Layer 6 of a small transformer language model trained on English Wikipedia (13 layers, counted from 0, width 128).
A neuron's activation on a vector x is GELU(weights . x), where the dot is the dot product.
The model reads these tokens: " " "20" "22" " |" " " "97" "8" "-" "4" "-" "06" "-" "52" "04" "67" "-"

The vector x that enters this layer's MLP at each token. A number n stands for (n - 500) times 0.015.
0 " ": 532,586,566,275,465,400,533,381,469,484,623,398,458,535,556,470,458,374,574,494,542,405,625,584,543,595,656,589,547,466,538,224,499,415,622,491,475,572,673,575,581,546,586,505,564,452,507,592,515,531,386,549,460,359,621,689,607,592,394,545,452,350,435,420,511,339,543,484,499,515,496,573,455,533,295,457,396,479,617,569,371,590,600,573,510,441,453,582,574,424,449,284,457,619,305,545,522,427,412,659,431,511,600,433,510,472,509,604,472,355,600,266,478,496,515,586,528,496,502,487,476,440,610,493,535,535,447,577
1 "20": 562,481,485,313,547,447,627,419,527,520,502,464,543,558,523,426,441,322,331,427,577,479,473,640,648,578,542,650,552,455,518,369,544,406,355,480,546,662,821,602,518,729,529,546,544,596,552,610,576,582,427,519,399,404,435,612,583,458,413,486,523,407,458,553,371,433,436,467,282,439,632,465,586,508,348,498,317,568,641,620,390,512,676,367,538,476,498,432,480,587,402,585,410,571,357,480,554,495,394,402,468,535,550,438,542,499,665,361,429,447,568,473,438,494,356,555,344,581,532,594,522,648,435,486,611,422,499,447
2 "22": 608,453,507,247,453,465,750,510,405,486,451,472,585,503,565,457,383,398,416,470,559,497,501,511,689,575,501,505,480,469,514,444,585,360,409,470,541,726,911,526,423,677,515,511,620,399,567,575,639,500,475,588,385,535,528,605,532,527,479,498,577,369,487,522,482,525,449,509,351,365,533,491,618,438,340,461,362,555,657,616,518,413,604,357,449,472,539,385,508,525,358,479,441,548,423,478,387,439,422,238,512,563,607,548,485,432,687,445,505,385,621,429,659,536,247,465,474,706,523,516,592,488,475,478,563,480,475,544
3 " |": 581,557,556,243,582,486,589,547,460,519,473,496,594,532,501,492,439,420,323,489,536,552,508,597,508,612,482,710,634,391,508,380,473,284,411,440,589,667,888,526,441,599,503,495,608,474,559,658,577,454,403,569,428,460,667,514,470,554,563,426,569,356,518,432,477,526,521,420,330,406,414,484,542,440,393,539,361,625,804,637,459,484,606,511,530,437,608,429,476,478,349,437,472,618,528,481,423,426,427,335,507,461,551,575,500,441,696,448,512,420,547,296,571,526,353,409,455,649,564,469,477,410,395,435,645,445,476,498
4 " ": 511,502,511,320,553,495,603,560,431,548,514,563,514,527,443,476,410,400,400,522,547,528,525,612,603,633,541,625,625,374,541,322,552,336,292,477,526,702,963,639,463,657,531,576,489,503,521,639,602,497,449,529,422,491,517,621,485,599,456,486,567,354,490,463,400,443,456,473,266,464,453,520,523,522,379,546,423,540,703,653,437,472,599,458,470,515,581,410,423,421,356,429,481,607,531,534,432,387,563,342,479,513,542,413,516,503,662,448,515,365,614,411,459,457,470,394,476,612,507,471,502,434,371,407,695,333,505,513
5 "97": 620,469,591,179,502,489,503,432,438,607,481,615,565,487,501,400,403,482,407,421,550,490,490,575,662,580,557,609,521,491,506,439,514,408,312,425,577,652,790,604,561,633,475,611,479,444,507,541,589,542,385,593,359,574,510,533,587,439,443,507,705,321,406,421,400,477,450,411,316,495,555,443,496,468,433,489,329,555,754,675,475,461,581,342,510,503,537,375,436,463,330,581,470,599,449,446,461,304,573,327,525,511,578,438,496,551,600,394,503,397,561,441,497,558,539,511,404,615,491,631,610,508,442,411,682,524,515,523
6 "8": 455,489,528,158,490,442,617,558,502,455,569,519,563,528,561,396,392,465,374,452,498,533,506,497,696,640,471,634,495,447,390,359,489,281,309,489,562,630,742,356,565,627,634,585,525,479,431,538,499,453,473,569,457,589,532,632,565,477,612,474,709,421,468,451,318,449,448,420,364,379,549,494,551,474,530,462,459,589,685,679,406,421,526,392,620,549,674,402,504,419,417,572,452,529,476,486,444,321,443,257,443,580,682,450,553,494,645,497,502,401,536,466,547,536,383,445,488,608,639,503,455,580,452,484,614,468,581,518
7 "-": 601,461,492,366,477,437,648,447,420,620,499,565,472,529,437,453,391,408,451,440,519,481,442,540,710,644,395,731,521,430,526,505,617,349,359,468,538,632,932,545,505,570,620,541,573,520,366,592,507,493,432,604,332,469,531,579,516,419,437,471,675,374,453,391,430,557,453,482,319,440,533,490,540,476,427,503,437,534,805,622,340,539,580,472,581,455,633,235,478,447,409,482,518,579,519,559,494,409,460,387,404,477,628,473,543,505,521,470,544,422,550,535,460,422,437,399,475,685,622,474,585,550,292,413,536,496,656,499
8 "4": 537,465,545,86,444,524,641,553,508,476,518,517,567,494,433,497,363,387,420,474,518,475,571,582,680,618,493,607,524,324,543,496,597,336,302,416,488,528,796,449,511,512,688,529,559,508,586,518,505,550,586,517,394,536,519,568,571,399,551,476,675,423,428,482,291,481,530,378,424,471,577,389,555,496,367,489,428,592,792,669,496,423,571,380,674,497,672,321,490,454,410,497,522,546,500,629,463,359,429,356,503,438,607,490,557,452,667,433,443,424,518,451,457,405,417,359,427,562,557,458,494,591,519,525,606,428,555,601
9 "-": 631,408,396,347,575,490,613,444,426,569,502,513,463,476,437,460,411,413,442,458,541,423,471,528,730,644,434,784,443,395,545,588,629,418,381,506,537,594,860,516,493,621,604,538,587,574,413,566,516,507,439,543,273,419,512,602,494,447,439,450,734,361,436,435,459,556,503,445,308,434,514,470,520,484,492,483,425,537,793,656,462,525,578,535,576,455,617,285,487,473,367,503,566,566,437,625,500,454,426,382,446,414,611,504,584,458,503,432,534,438,543,473,492,337,441,422,469,634,598,420,533,583,335,377,574,467,606,575
10 "06": 575,448,387,66,479,563,602,561,482,528,488,518,546,531,434,547,334,378,409,457,485,471,560,546,677,604,489,647,375,416,605,556,541,341,386,472,525,555,772,509,483,632,598,631,519,603,567,545,591,540,576,576,338,506,472,567,560,370,451,478,718,407,378,521,457,504,590,388,370,508,603,418,603,450,376,425,315,589,705,657,584,447,525,478,634,471,547,401,488,453,354,547,526,579,424,577,435,385,492,289,484,440,537,487,513,528,551,378,457,448,587,392,462,349,438,420,441,627,567,454,496,517,477,482,621,545,477,576
11 "-": 631,457,380,300,649,537,626,412,393,544,443,454,457,498,485,455,409,477,423,476,470,417,474,543,674,602,422,721,424,400,535,574,554,364,386,455,547,614,825,459,420,708,585,546,538,556,428,559,576,504,476,531,232,434,506,618,554,450,460,461,627,358,506,433,456,543,546,451,314,442,416,508,608,466,480,476,439,608,798,672,517,555,565,562,593,472,591,308,490,472,359,445,571,590,446,631,455,502,447,334,441,437,610,511,532,461,553,442,533,431,550,490,491,335,462,426,453,654,644,414,466,552,345,440,540,520,598,587
12 "52": 614,443,459,202,611,588,550,507,445,588,437,512,566,513,507,539,371,399,377,421,446,440,518,585,695,562,550,615,426,422,611,489,537,281,418,418,527,670,823,515,474,687,550,560,490,595,593,541,584,563,607,558,335,528,427,643,538,454,489,502,663,374,474,496,341,500,515,413,360,481,530,423,588,444,365,452,385,556,711,612,547,373,552,411,635,482,506,339,458,416,310,493,549,575,421,633,503,424,510,290,552,488,575,525,563,460,564,387,427,409,521,414,516,314,424,417,430,601,508,458,501,501,512,471,619,526,530,617
13 "04": 596,517,341,224,586,546,561,541,421,496,446,468,542,508,577,476,351,500,399,425,429,433,515,491,674,564,518,615,402,432,556,497,545,253,364,498,596,686,806,452,533,739,515,521,461,588,537,557,627,533,512,566,265,526,542,615,568,411,433,499,683,396,457,463,323,502,546,387,319,374,550,458,580,451,462,455,349,595,674,636,527,504,497,496,606,505,549,447,479,458,365,476,458,515,435,547,485,411,437,246,495,502,636,564,513,496,598,413,492,432,629,416,524,436,463,411,478,644,609,489,379,541,492,494,631,563,503,630
14 "67": 586,520,394,180,622,538,541,503,439,539,477,437,514,478,495,439,406,522,371,453,459,461,526,576,620,544,497,650,410,406,595,470,531,250,365,491,615,729,801,480,488,735,532,527,458,628,540,558,605,542,501,542,323,521,546,657,572,489,483,511,604,391,437,413,358,540,573,341,356,394,508,481,599,430,443,442,398,642,708,574,553,411,479,389,621,490,499,431,470,479,323,474,497,581,430,535,483,399,461,279,542,487,704,557,549,480,595,451,444,377,603,420,591,444,436,429,457,640,600,469,437,465,417,478,643,541,511,574
15 "-": 575,494,368,316,639,526,611,409,391,610,435,474,449,549,504,449,420,474,385,432,399,470,451,578,665,609,446,714,463,419,601,563,538,266,406,461,577,707,858,506,445,690,534,483,453,622,504,617,592,547,431,523,329,420,556,631,550,467,455,488,573,396,578,423,371,551,579,395,336,403,442,527,599,475,403,500,387,593,687,610,455,549,511,529,599,478,584,354,456,456,294,425,513,600,511,612,458,488,491,351,478,450,664,501,540,446,586,481,464,476,522,487,487,367,496,397,423,694,611,473,472,494,330,429,551,513,564,552

Each question shows the input weights of one neuron of the MLP. A number n stands for (n - 500) times 0.00068.

n113: 356,404,486,494,709,517,352,305,257,269,531,559,549,721,523,416,629,478,558,585,462,573,285,528,463,534,534,487,598,410,500,530,458,372,609,428,629,413,587,500,475,292,507,473,577,293,383,490,593,627,447,553,449,921,394,537,510,541,318,571,545,244,409,524,672,517,416,559,491,524,486,653,433,514,536,548,448,558,364,403,462,510,437,335,413,345,449,444,541,630,338,583,662,381,721,436,711,500,487,550,655,664,484,581,500,279,576,700,605,564,545,417,257,605,517,583,493,386,429,423,590,389,564,553,569,623,517,425
On which token does it fire most? 5 "97"

n241: 580,580,407,468,351,590,611,535,642,598,551,491,473,494,612,579,512,586,494,479,452,561,426,545,532,497,529,549,406,578,524,643,576,592,565,487,535,385,425,568,389,542,391,230,348,491,728,521,494,558,314,530,528,410,678,456,512,536,488,541,599,525,376,518,647,371,448,517,744,535,560,532,633,551,342,458,568,630,412,601,657,491,321,318,603,509,438,543,524,500,477,542,359,506,539,351,506,563,554,403,497,401,417,451,515,194,548,515,445,468,497,336,768,357,566,320,566,534,358,433,470,292,497,574,483,476,506,491
On which token does it fire most? 2 "22"

n30: 465,675,521,655,606,430,458,307,619,553,588,615,412,394,844,449,462,619,650,438,486,389,304,211,500,500,374,566,447,739,521,542,369,606,380,423,487,644,506,480,625,363,573,483,473,465,436,376,514,539,486,743,584,629,448,263,503,528,443,589,448,423,387,486,690,441,390,323,570,456,545,694,450,651,464,706,507,517,602,473,469,520,480,645,489,473,347,423,507,581,290,409,528,418,561,558,268,513,520,584,402,643,358,586,361,334,538,500,387,500,517,443,507,605,530,611,638,664,450,433,646,424,267,453,493,362,704,622
On which token does it fire most? 7 "-"

n508: 403,405,569,553,462,486,506,649,523,550,376,572,657,550,555,550,497,503,567,463,231,453,511,419,422,340,477,760,517,577,457,572,576,463,508,386,318,462,535,575,473,389,478,424,478,433,471,565,503,350,494,461,356,560,455,386,455,648,658,568,451,492,480,584,544,543,532,557,450,438,649,464,618,691,538,414,435,508,397,356,558,508,384,523,436,455,447,340,545,553,387,471,474,574,519,620,475,574,404,644,397,568,358,515,598,475,477,436,378,433,658,439,748,393,713,592,431,511,441,407,609,473,658,337,508,440,552,655
On which token does it fire most? 12 "52"

n203: 638,506,457,595,669,630,522,512,379,307,319,674,513,412,325,524,363,526,317,537,571,461,705,457,518,512,612,479,403,572,383,479,389,520,445,562,372,634,474,378,557,509,494,476,316,749,456,610,407,456,302,514,457,435,711,566,383,377,560,491,478,474,436,241,512,380,528,474,698,430,593,360,522,425,558,472,521,540,459,461,528,530,438,611,541,624,467,539,636,554,544,295,556,436,695,687,518,414,521,511,614,513,418,503,370,645,463,512,450,548,531,518,568,666,574,432,688,409,662,613,565,446,514,302,518,420,437,468
On which three tokens does it fire most, strongest first? 13 "04", 14 "67", 15 "-"

n370: 459,647,313,653,188,637,611,512,471,582,378,602,609,568,509,543,509,324,381,666,636,644,553,331,466,373,491,452,365,376,563,514,625,632,488,523,350,601,488,583,428,291,494,435,605,371,428,381,398,341,645,362,638,357,500,657,556,613,648,441,500,397,506,447,622,544,539,458,610,481,503,567,464,462,431,433,629,575,386,485,474,394,387,538,381,497,590,433,637,482,500,389,633,713,503,646,503,390,361,452,420,569,530,513,401,452,589,632,429,447,433,430,573,532,384,427,478,467,252,677,624,632,530,454,527,550,404,645
On which token does it fire most, and how strongly? 2 "22", at about 0.48

n485: 466,461,506,550,621,557,632,607,547,503,487,626,525,360,491,521,447,573,597,701,600,506,314,642,423,301,515,563,360,325,550,656,530,532,407,671,334,503,471,506,406,402,434,611,561,574,384,509,632,455,522,574,392,478,407,485,338,522,529,627,563,453,469,561,440,735,423,545,540,531,365,376,506,557,367,528,420,611,305,485,339,626,406,556,659,488,466,560,392,524,674,305,572,571,401,518,488,494,425,520,726,338,503,465,601,428,314,318,490,454,500,799,389,510,539,538,403,556,623,475,315,598,415,558,322,594,545,476
On which two tokens does it fire most, strongest first? 11 "-", 9 "-"

n204: 542,398,596,516,366,418,434,271,379,659,473,494,561,628,486,269,527,550,429,583,566,628,583,669,688,359,275,422,466,525,428,395,435,645,512,443,433,435,433,421,581,457,503,535,532,592,738,366,401,488,494,306,469,428,574,693,641,431,555,417,395,506,601,579,474,695,678,486,417,479,641,378,268,576,563,485,534,435,409,651,585,441,338,509,524,415,606,413,600,523,480,455,506,518,444,535,427,592,514,587,465,500,400,451,488,549,467,596,512,456,575,436,506,607,332,512,578,335,447,598,509,425,573,397,659,563,564,629
On which token does it fire most, and how strongly? 0 " ", at about 0.24

n416: 451,564,601,531,632,490,555,443,322,472,510,392,556,470,685,490,442,606,506,455,647,393,329,438,414,589,619,379,831,612,383,324,506,548,455,630,569,488,439,335,456,512,475,433,208,430,416,458,461,510,570,376,542,445,558,503,417,497,599,625,598,642,522,414,350,650,613,546,527,516,591,318,473,421,685,660,630,288,585,661,536,577,494,419,566,777,420,447,676,579,431,582,520,571,433,500,566,444,230,518,656,581,565,503,392,397,448,456,467,449,467,569,434,398,613,281,490,358,571,427,369,608,512,574,409,613,467,630
On which token does it fire most, and how strongly? 6 "8", at about 0.48

n59: 400,453,296,557,493,415,675,490,552,307,490,490,697,609,422,705,474,464,598,654,532,635,641,634,573,525,605,537,576,624,617,489,641,500,484,592,566,289,397,515,406,610,574,315,503,546,483,233,487,527,503,456,581,617,375,626,699,474,500,510,510,404,459,595,537,458,626,497,610,465,429,475,721,415,466,249,667,532,516,475,454,405,338,506,572,383,341,612,344,381,413,399,532,696,618,405,242,509,497,561,693,470,447,580,350,553,484,365,553,468,377,506,216,513,563,435,519,509,470,566,484,439,551,369,453,461,576,376
On which token does it fire most? 10 "06"

n503: 642,281,364,525,551,570,535,788,356,463,532,551,600,632,433,590,625,600,461,409,471,657,500,516,503,692,475,358,387,338,475,558,392,435,666,540,421,533,426,426,294,440,455,488,420,490,552,274,541,610,590,630,615,614,308,531,466,563,484,459,434,500,609,537,683,510,603,455,709,568,560,690,634,567,359,513,533,338,513,567,519,559,451,329,394,444,398,399,506,362,357,274,551,497,653,550,478,332,621,506,621,497,533,458,557,421,519,537,577,478,471,326,452,519,445,570,418,413,487,503,595,500,538,667,421,563,227,612
On which token does it fire most, and how strongly? 12 "52", at about 0.27

n64: 424,497,362,636,309,596,629,536,663,608,417,656,517,661,198,426,627,607,488,669,566,455,461,639,339,397,435,655,379,540,586,437,550,408,646,653,529,453,463,416,469,668,513,581,229,574,527,513,328,605,413,485,531,500,386,465,548,546,520,451,487,362,701,497,494,523,537,653,603,574,401,529,605,603,435,411,544,370,478,510,513,393,436,526,681,361,371,379,565,420,532,533,371,604,534,381,490,351,399,479,532,384,437,758,649,377,294,577,376,429,711,665,533,400,548,391,533,444,326,255,526,531,482,462,554,667,567,425
On which token does it fire most? 15 "-"

n38: 626,712,493,560,326,528,349,242,400,595,535,497,497,322,563,433,456,637,519,703,617,397,453,390,530,426,426,520,416,602,565,437,426,440,470,507,662,571,308,619,595,603,225,450,500,598,539,456,407,482,570,509,302,703,778,560,483,582,524,422,586,427,449,292,414,596,455,685,575,675,229,526,648,548,513,559,353,612,454,500,759,346,460,462,594,637,429,368,520,573,467,459,613,639,560,292,577,569,660,448,540,507,467,500,507,602,407,497,420,507,507,365,286,309,639,407,479,386,585,545,572,230,625,397,507,514,556,497
On which three tokens does it fire most, strongest first? 5 "97", 14 "67", 12 "52"

n350: 381,497,378,487,618,688,646,463,335,424,553,562,512,518,570,531,566,562,613,338,290,404,460,430,506,411,618,268,586,544,506,653,426,562,586,580,601,511,353,462,464,376,539,477,557,378,563,294,412,464,563,351,367,465,688,620,622,422,577,575,518,684,428,560,483,424,601,616,535,606,631,430,629,479,489,553,356,589,483,475,441,552,528,541,583,486,640,573,509,508,335,553,480,422,457,526,412,610,444,513,534,479,581,377,538,363,477,542,571,288,462,514,382,556,523,336,375,400,518,479,468,561,440,654,646,462,304,519
On which token does it fire most? 8 "4"

n381: 588,794,480,688,589,473,497,656,373,363,558,449,500,434,408,517,483,607,321,607,279,559,450,404,341,527,617,471,545,573,639,482,382,374,440,436,601,494,465,854,762,359,532,427,358,448,353,638,395,611,472,407,569,449,493,526,457,912,555,597,500,569,483,414,529,520,545,410,472,424,463,595,497,483,474,500,600,597,594,464,479,503,376,378,562,344,616,526,590,556,490,493,412,480,601,629,632,598,426,500,225,409,604,559,408,604,480,414,490,683,476,500,497,524,405,415,419,384,433,424,459,412,649,296,533,483,672,235
On which two tokens does it fire most, strongest first? 3 " |", 4 " "

n58: 544,542,415,548,625,459,562,627,393,467,455,541,694,684,780,460,416,494,593,456,657,503,358,517,564,436,386,324,465,363,439,568,181,516,406,705,411,449,592,478,384,458,467,503,257,650,549,320,572,559,653,397,456,442,551,417,717,561,545,470,370,551,597,617,444,432,486,620,641,423,336,454,387,510,542,503,558,487,497,688,400,520,516,483,375,443,292,372,648,510,582,469,661,409,506,560,414,674,334,583,600,564,617,511,414,507,452,417,556,72,476,546,466,590,602,336,643,552,560,521,592,582,519,369,398,663,403,682
On which token does it fire most? 11 "-"

n19: 777,807,513,463,520,470,641,551,586,604,355,266,576,673,566,596,458,491,509,668,513,456,432,539,401,532,603,268,330,591,444,397,559,634,578,483,364,337,393,571,362,577,475,397,321,674,520,500,424,574,440,497,381,516,640,605,583,386,533,364,477,707,629,599,525,566,640,422,410,503,716,547,311,470,420,684,441,387,384,535,520,445,415,467,437,449,599,617,535,481,588,434,484,662,403,414,490,579,425,579,471,382,431,520,569,519,579,598,393,240,336,598,573,576,437,717,516,556,355,430,444,531,494,439,465,435,550,304
On which token does it fire most? 0 " "

n284: 417,513,545,574,523,558,445,412,454,636,477,348,461,411,522,472,487,410,530,322,719,484,407,513,487,443,656,435,474,491,597,343,546,443,510,703,419,546,500,324,417,473,540,528,598,358,649,385,561,807,421,512,509,668,513,296,283,583,431,484,568,653,671,459,481,710,599,396,485,285,574,575,477,298,652,539,537,589,514,597,565,358,413,497,386,560,351,497,459,537,590,409,393,663,659,437,544,705,478,523,579,540,522,437,613,602,338,659,392,519,584,295,633,458,472,332,568,555,317,549,361,554,572,276,528,410,484,558
On which three tokens does it fire most, strongest first? 2 "22", 14 "67", 3 " |"

n368: 585,557,591,524,212,417,482,694,445,562,574,666,194,565,691,503,600,633,468,512,436,444,433,546,360,434,446,336,475,580,512,614,621,440,572,336,415,540,477,566,377,324,418,512,628,466,635,433,580,416,357,483,526,626,548,455,536,521,391,485,540,455,326,622,524,503,733,549,617,485,479,556,591,522,529,598,471,593,528,473,281,305,491,497,472,491,332,553,536,462,488,297,632,672,540,428,420,435,558,415,455,541,407,374,681,497,491,334,556,518,418,465,639,522,715,564,710,436,387,503,540,500,511,478,556,524,416,483
On which token does it fire most? 0 " "

n490: 540,559,350,579,432,675,487,520,510,442,807,530,378,442,728,214,441,590,365,530,320,549,441,376,611,448,648,490,632,484,477,663,362,438,539,419,571,541,503,629,335,519,561,477,415,548,600,344,457,541,340,479,726,390,457,428,624,473,633,326,407,447,477,441,558,460,422,465,531,425,730,494,610,588,462,547,598,444,368,345,412,690,487,580,354,454,333,542,376,477,654,373,423,589,506,396,325,410,513,674,464,500,611,678,677,526,658,312,425,634,520,503,493,551,564,610,393,582,362,449,661,483,631,573,667,434,365,449
On which token does it fire most, and how strongly? 0 " ", at about 0.12

n479: 522,539,538,696,400,461,506,503,587,656,455,638,613,292,580,329,535,491,488,576,366,463,481,423,481,419,726,555,341,548,395,508,434,553,198,450,380,488,438,497,615,566,549,372,460,275,658,582,570,474,386,546,467,689,468,484,684,538,523,327,401,553,553,472,555,567,468,437,512,331,478,562,651,571,563,570,464,572,264,623,625,547,549,465,626,472,591,607,368,599,534,343,605,573,307,581,472,555,549,371,413,536,333,556,682,707,526,472,578,587,449,331,590,464,472,497,459,533,253,549,535,324,548,526,454,503,303,579
On which token does it fire most? 2 "22"

n246: 541,312,371,580,494,560,440,420,500,482,576,551,376,474,278,635,512,509,722,684,484,463,572,592,562,781,370,566,426,565,610,580,539,327,503,583,400,642,383,553,584,408,542,587,429,294,626,425,598,613,433,500,597,522,650,328,359,447,471,584,642,591,475,303,600,443,693,428,650,485,598,412,442,401,551,367,422,311,439,576,659,673,397,607,522,475,509,497,451,576,597,449,412,534,477,491,439,500,539,367,497,565,350,487,361,449,484,384,602,358,446,530,649,513,430,472,481,593,364,452,443,206,562,562,394,453,599,593
On which token does it fire most? 10 "06"

n31: 352,521,564,488,445,353,280,493,473,331,589,568,424,559,373,533,443,509,436,600,602,375,718,507,510,530,630,474,528,702,365,618,433,456,503,561,516,506,472,436,367,382,532,487,579,790,573,480,320,698,510,417,513,398,638,417,249,473,300,550,625,440,420,639,578,791,448,603,441,493,544,493,605,428,622,439,378,406,514,333,404,550,467,493,610,467,527,438,630,438,636,486,605,540,440,480,395,552,723,375,609,164,581,510,480,562,425,579,476,477,439,536,541,428,611,541,713,558,294,631,266,412,487,440,601,412,218,677
On which token does it fire most? 10 "06"

n130: 340,473,418,572,497,325,425,679,398,610,771,474,404,627,405,436,461,424,592,687,529,573,400,539,532,452,358,441,580,540,533,497,494,603,452,696,342,469,311,429,325,525,581,564,545,714,567,416,267,724,620,458,445,392,630,526,443,353,573,523,474,515,275,574,481,471,430,491,392,606,490,427,466,467,460,441,519,364,508,497,576,205,405,539,606,746,654,424,404,576,569,569,706,665,543,529,452,424,665,524,474,395,541,463,424,343,480,421,473,683,585,327,500,603,368,546,445,416,497,600,493,269,567,615,560,663,407,484
On which token does it fire most? 10 "06"

n406: 606,352,387,729,710,513,289,461,679,471,483,426,629,232,580,376,474,630,497,513,523,549,639,574,510,431,447,583,357,559,500,305,431,584,566,563,307,547,494,632,583,494,500,408,409,715,644,421,627,490,817,564,699,651,474,236,539,503,378,536,447,395,480,435,535,310,667,541,622,529,537,535,452,321,361,473,484,444,458,387,567,451,416,493,530,330,533,269,484,319,570,470,550,583,599,650,643,400,414,485,503,555,404,517,644,583,305,581,452,372,417,445,550,547,481,440,527,623,424,558,594,608,494,524,401,370,510,659
On which token does it fire most? 12 "52"

n249: 580,407,640,559,591,554,507,399,530,529,513,698,568,405,596,549,250,509,418,780,450,565,315,456,435,285,395,363,470,559,483,436,462,491,395,675,532,444,450,713,524,422,564,363,555,442,380,530,470,541,500,488,429,607,569,484,448,546,347,447,613,441,631,520,346,260,476,579,637,392,607,452,527,369,604,433,554,457,548,590,503,624,263,673,595,637,347,426,663,581,752,282,450,579,611,445,633,353,551,584,360,324,513,459,460,532,400,632,466,542,383,340,574,368,343,453,427,544,503,463,694,493,450,652,673,576,662,360
On which token does it fire most, and how strongly? 7 "-", at about 0.17

n221: 510,455,500,476,350,608,618,234,537,523,537,426,551,493,513,480,643,634,456,460,557,477,264,412,533,487,467,500,480,638,647,561,462,522,629,606,620,491,500,415,448,462,458,348,300,637,507,410,258,428,312,424,659,500,567,565,353,597,247,613,517,587,391,838,623,500,500,510,435,582,500,613,393,724,598,517,609,387,559,464,459,388,345,393,350,507,625,600,510,497,332,608,248,869,668,562,529,584,586,503,503,455,577,507,591,272,527,549,534,553,349,468,409,418,539,446,564,586,628,452,480,451,469,316,442,604,517,577
On which token does it fire most? 15 "-"

n225: 520,356,680,743,466,580,663,513,550,602,476,594,389,453,381,396,470,701,353,543,437,432,437,363,604,520,438,592,344,534,510,622,387,543,487,293,256,290,398,447,421,660,716,392,425,643,452,665,677,483,615,415,735,553,414,653,584,626,429,549,447,379,438,643,538,577,493,497,470,396,646,432,342,668,550,520,497,599,494,616,466,510,484,420,551,344,549,554,412,413,542,406,357,437,528,607,574,554,563,542,487,414,494,435,477,436,667,671,270,415,467,455,507,358,616,323,507,408,338,341,644,649,571,500,494,695,490,624
On which token does it fire most, and how strongly? 8 "4", at about 0.23

n213: 455,330,816,518,618,445,414,534,503,569,469,517,476,577,563,316,452,420,584,568,586,490,674,666,470,601,392,493,654,583,606,476,506,443,439,514,331,484,577,367,543,403,444,480,332,433,493,340,414,338,560,441,391,552,711,440,460,483,727,337,479,375,524,567,656,424,314,445,723,406,692,440,362,413,416,410,703,412,520,570,805,490,351,517,556,604,524,437,584,573,662,455,555,476,513,493,613,454,729,525,372,681,310,355,400,388,545,417,378,439,579,732,590,608,513,600,418,305,347,325,603,446,548,557,658,326,507,565
On which token does it fire most? 8 "4"

n250: 579,428,560,608,409,483,301,636,594,557,276,567,534,433,293,364,503,374,600,444,580,330,592,400,649,565,340,586,497,383,586,650,478,432,529,524,596,428,352,428,428,484,332,438,435,639,428,352,470,683,480,440,448,490,628,661,558,451,763,409,430,488,539,675,580,510,659,406,561,386,517,503,473,513,293,527,446,575,364,542,477,584,417,853,692,701,442,669,493,430,459,417,616,418,540,455,404,710,408,560,584,469,522,486,234,500,487,368,476,292,606,561,430,537,548,590,374,547,435,335,560,620,540,476,424,513,520,601
On which token does it fire most? 15 "-"

n76: 491,617,566,617,494,440,522,658,379,594,379,643,298,471,573,552,416,456,452,422,468,365,591,567,534,627,615,576,355,656,434,646,485,506,363,606,448,580,429,449,601,455,355,404,568,448,448,682,313,348,439,445,471,294,500,497,395,487,368,428,437,538,460,602,573,503,696,539,451,590,440,524,438,532,470,573,506,288,516,488,506,481,546,459,670,423,553,409,500,497,552,370,462,581,688,673,577,552,545,568,139,471,455,545,348,630,456,417,571,537,465,716,567,497,314,576,500,614,601,571,484,559,777,611,576,437,263,479
On which token does it fire most, and how strongly? 7 "-", at about 0.16

n208: 429,430,610,623,470,572,594,452,415,435,582,582,477,586,666,323,323,665,647,490,588,544,523,552,573,653,407,460,629,545,519,805,503,322,490,507,585,540,458,308,544,423,444,255,586,629,493,584,354,726,801,476,479,539,580,418,541,526,602,602,607,388,487,481,513,393,394,334,652,586,487,585,600,464,506,467,509,231,544,481,477,484,481,519,605,411,373,522,557,412,768,507,614,487,413,335,632,406,602,491,465,356,392,363,500,528,510,503,421,570,519,456,454,339,450,474,422,398,741,418,318,500,436,413,422,461,457,389
On which token does it fire most, and how strongly? 8 "4", at about 0.13

n2: 763,534,578,637,556,323,539,675,582,675,562,543,573,573,356,595,426,572,518,371,533,481,461,565,510,500,385,444,689,327,416,446,614,400,587,411,497,479,464,494,282,531,360,609,490,586,614,145,480,234,364,444,536,402,423,579,357,568,493,413,321,588,628,306,469,542,334,608,601,372,523,374,735,424,580,493,534,449,516,519,582,392,572,474,444,630,395,772,452,431,503,621,549,410,464,532,418,450,509,491,586,561,519,450,738,519,552,582,536,337,383,566,602,362,635,500,607,515,510,550,451,520,533,567,603,303,421,423
On which token does it fire most, and how strongly? 4 " ", at about 0.12

n481: 388,483,606,619,568,452,407,566,464,466,623,578,354,660,509,559,484,613,497,589,458,491,173,532,566,289,585,488,389,476,676,405,467,410,529,716,525,328,467,449,490,430,472,421,387,490,758,621,535,319,412,386,443,304,627,425,541,484,408,491,503,506,323,648,562,426,559,394,465,500,564,627,503,429,415,339,402,405,406,661,519,651,389,446,552,375,409,528,576,391,297,632,506,503,458,506,565,540,469,639,513,573,426,550,387,482,532,500,412,352,616,707,432,598,599,700,564,530,470,614,445,557,452,503,429,791,647,705
On which token does it fire most? 0 " "

n510: 746,442,479,529,720,593,452,483,521,400,638,425,473,415,500,509,518,406,511,432,441,494,497,279,238,413,400,432,424,503,384,516,379,334,620,475,273,604,411,410,537,520,497,412,523,473,439,665,479,503,715,589,395,682,444,454,430,639,306,474,527,434,444,599,509,607,536,613,522,468,562,612,662,473,531,467,599,515,468,523,479,541,454,441,491,395,564,603,503,399,617,437,494,276,564,564,696,446,321,505,584,485,676,616,587,602,500,506,494,509,479,534,536,624,509,518,669,694,377,385,563,398,592,457,434,462,370,574
On which token does it fire most, and how strongly? 13 "04", at about 0.028

n72: 481,457,594,537,493,477,669,506,487,509,641,679,556,520,509,601,404,398,842,542,461,469,455,422,364,310,695,574,615,563,490,359,607,313,439,514,503,372,458,384,480,460,382,459,585,411,630,612,474,208,553,500,557,464,417,424,475,503,474,411,532,407,672,747,494,468,480,703,435,306,367,484,533,549,405,633,392,634,538,516,644,379,447,300,454,332,433,584,538,748,646,438,513,353,530,506,425,581,617,596,484,400,583,443,441,593,536,676,691,494,487,541,340,559,528,347,406,611,380,490,588,379,591,594,562,542,428,435
On which token does it fire most? 2 "22"

n283: 403,477,469,707,567,623,201,411,459,382,484,753,541,430,470,393,270,544,391,531,663,436,444,446,488,565,649,617,586,436,469,495,417,564,611,573,355,665,474,509,432,438,332,599,549,535,364,668,519,494,388,403,430,535,606,472,387,506,657,590,415,477,509,175,567,491,606,551,721,448,431,455,500,430,467,506,551,556,524,512,598,405,443,419,274,402,445,597,411,649,289,434,575,472,518,494,634,440,476,483,460,321,551,565,560,590,645,543,366,602,619,576,639,494,515,598,563,473,367,366,525,634,488,633,467,609,395,470
On which token does it fire most? 3 " |"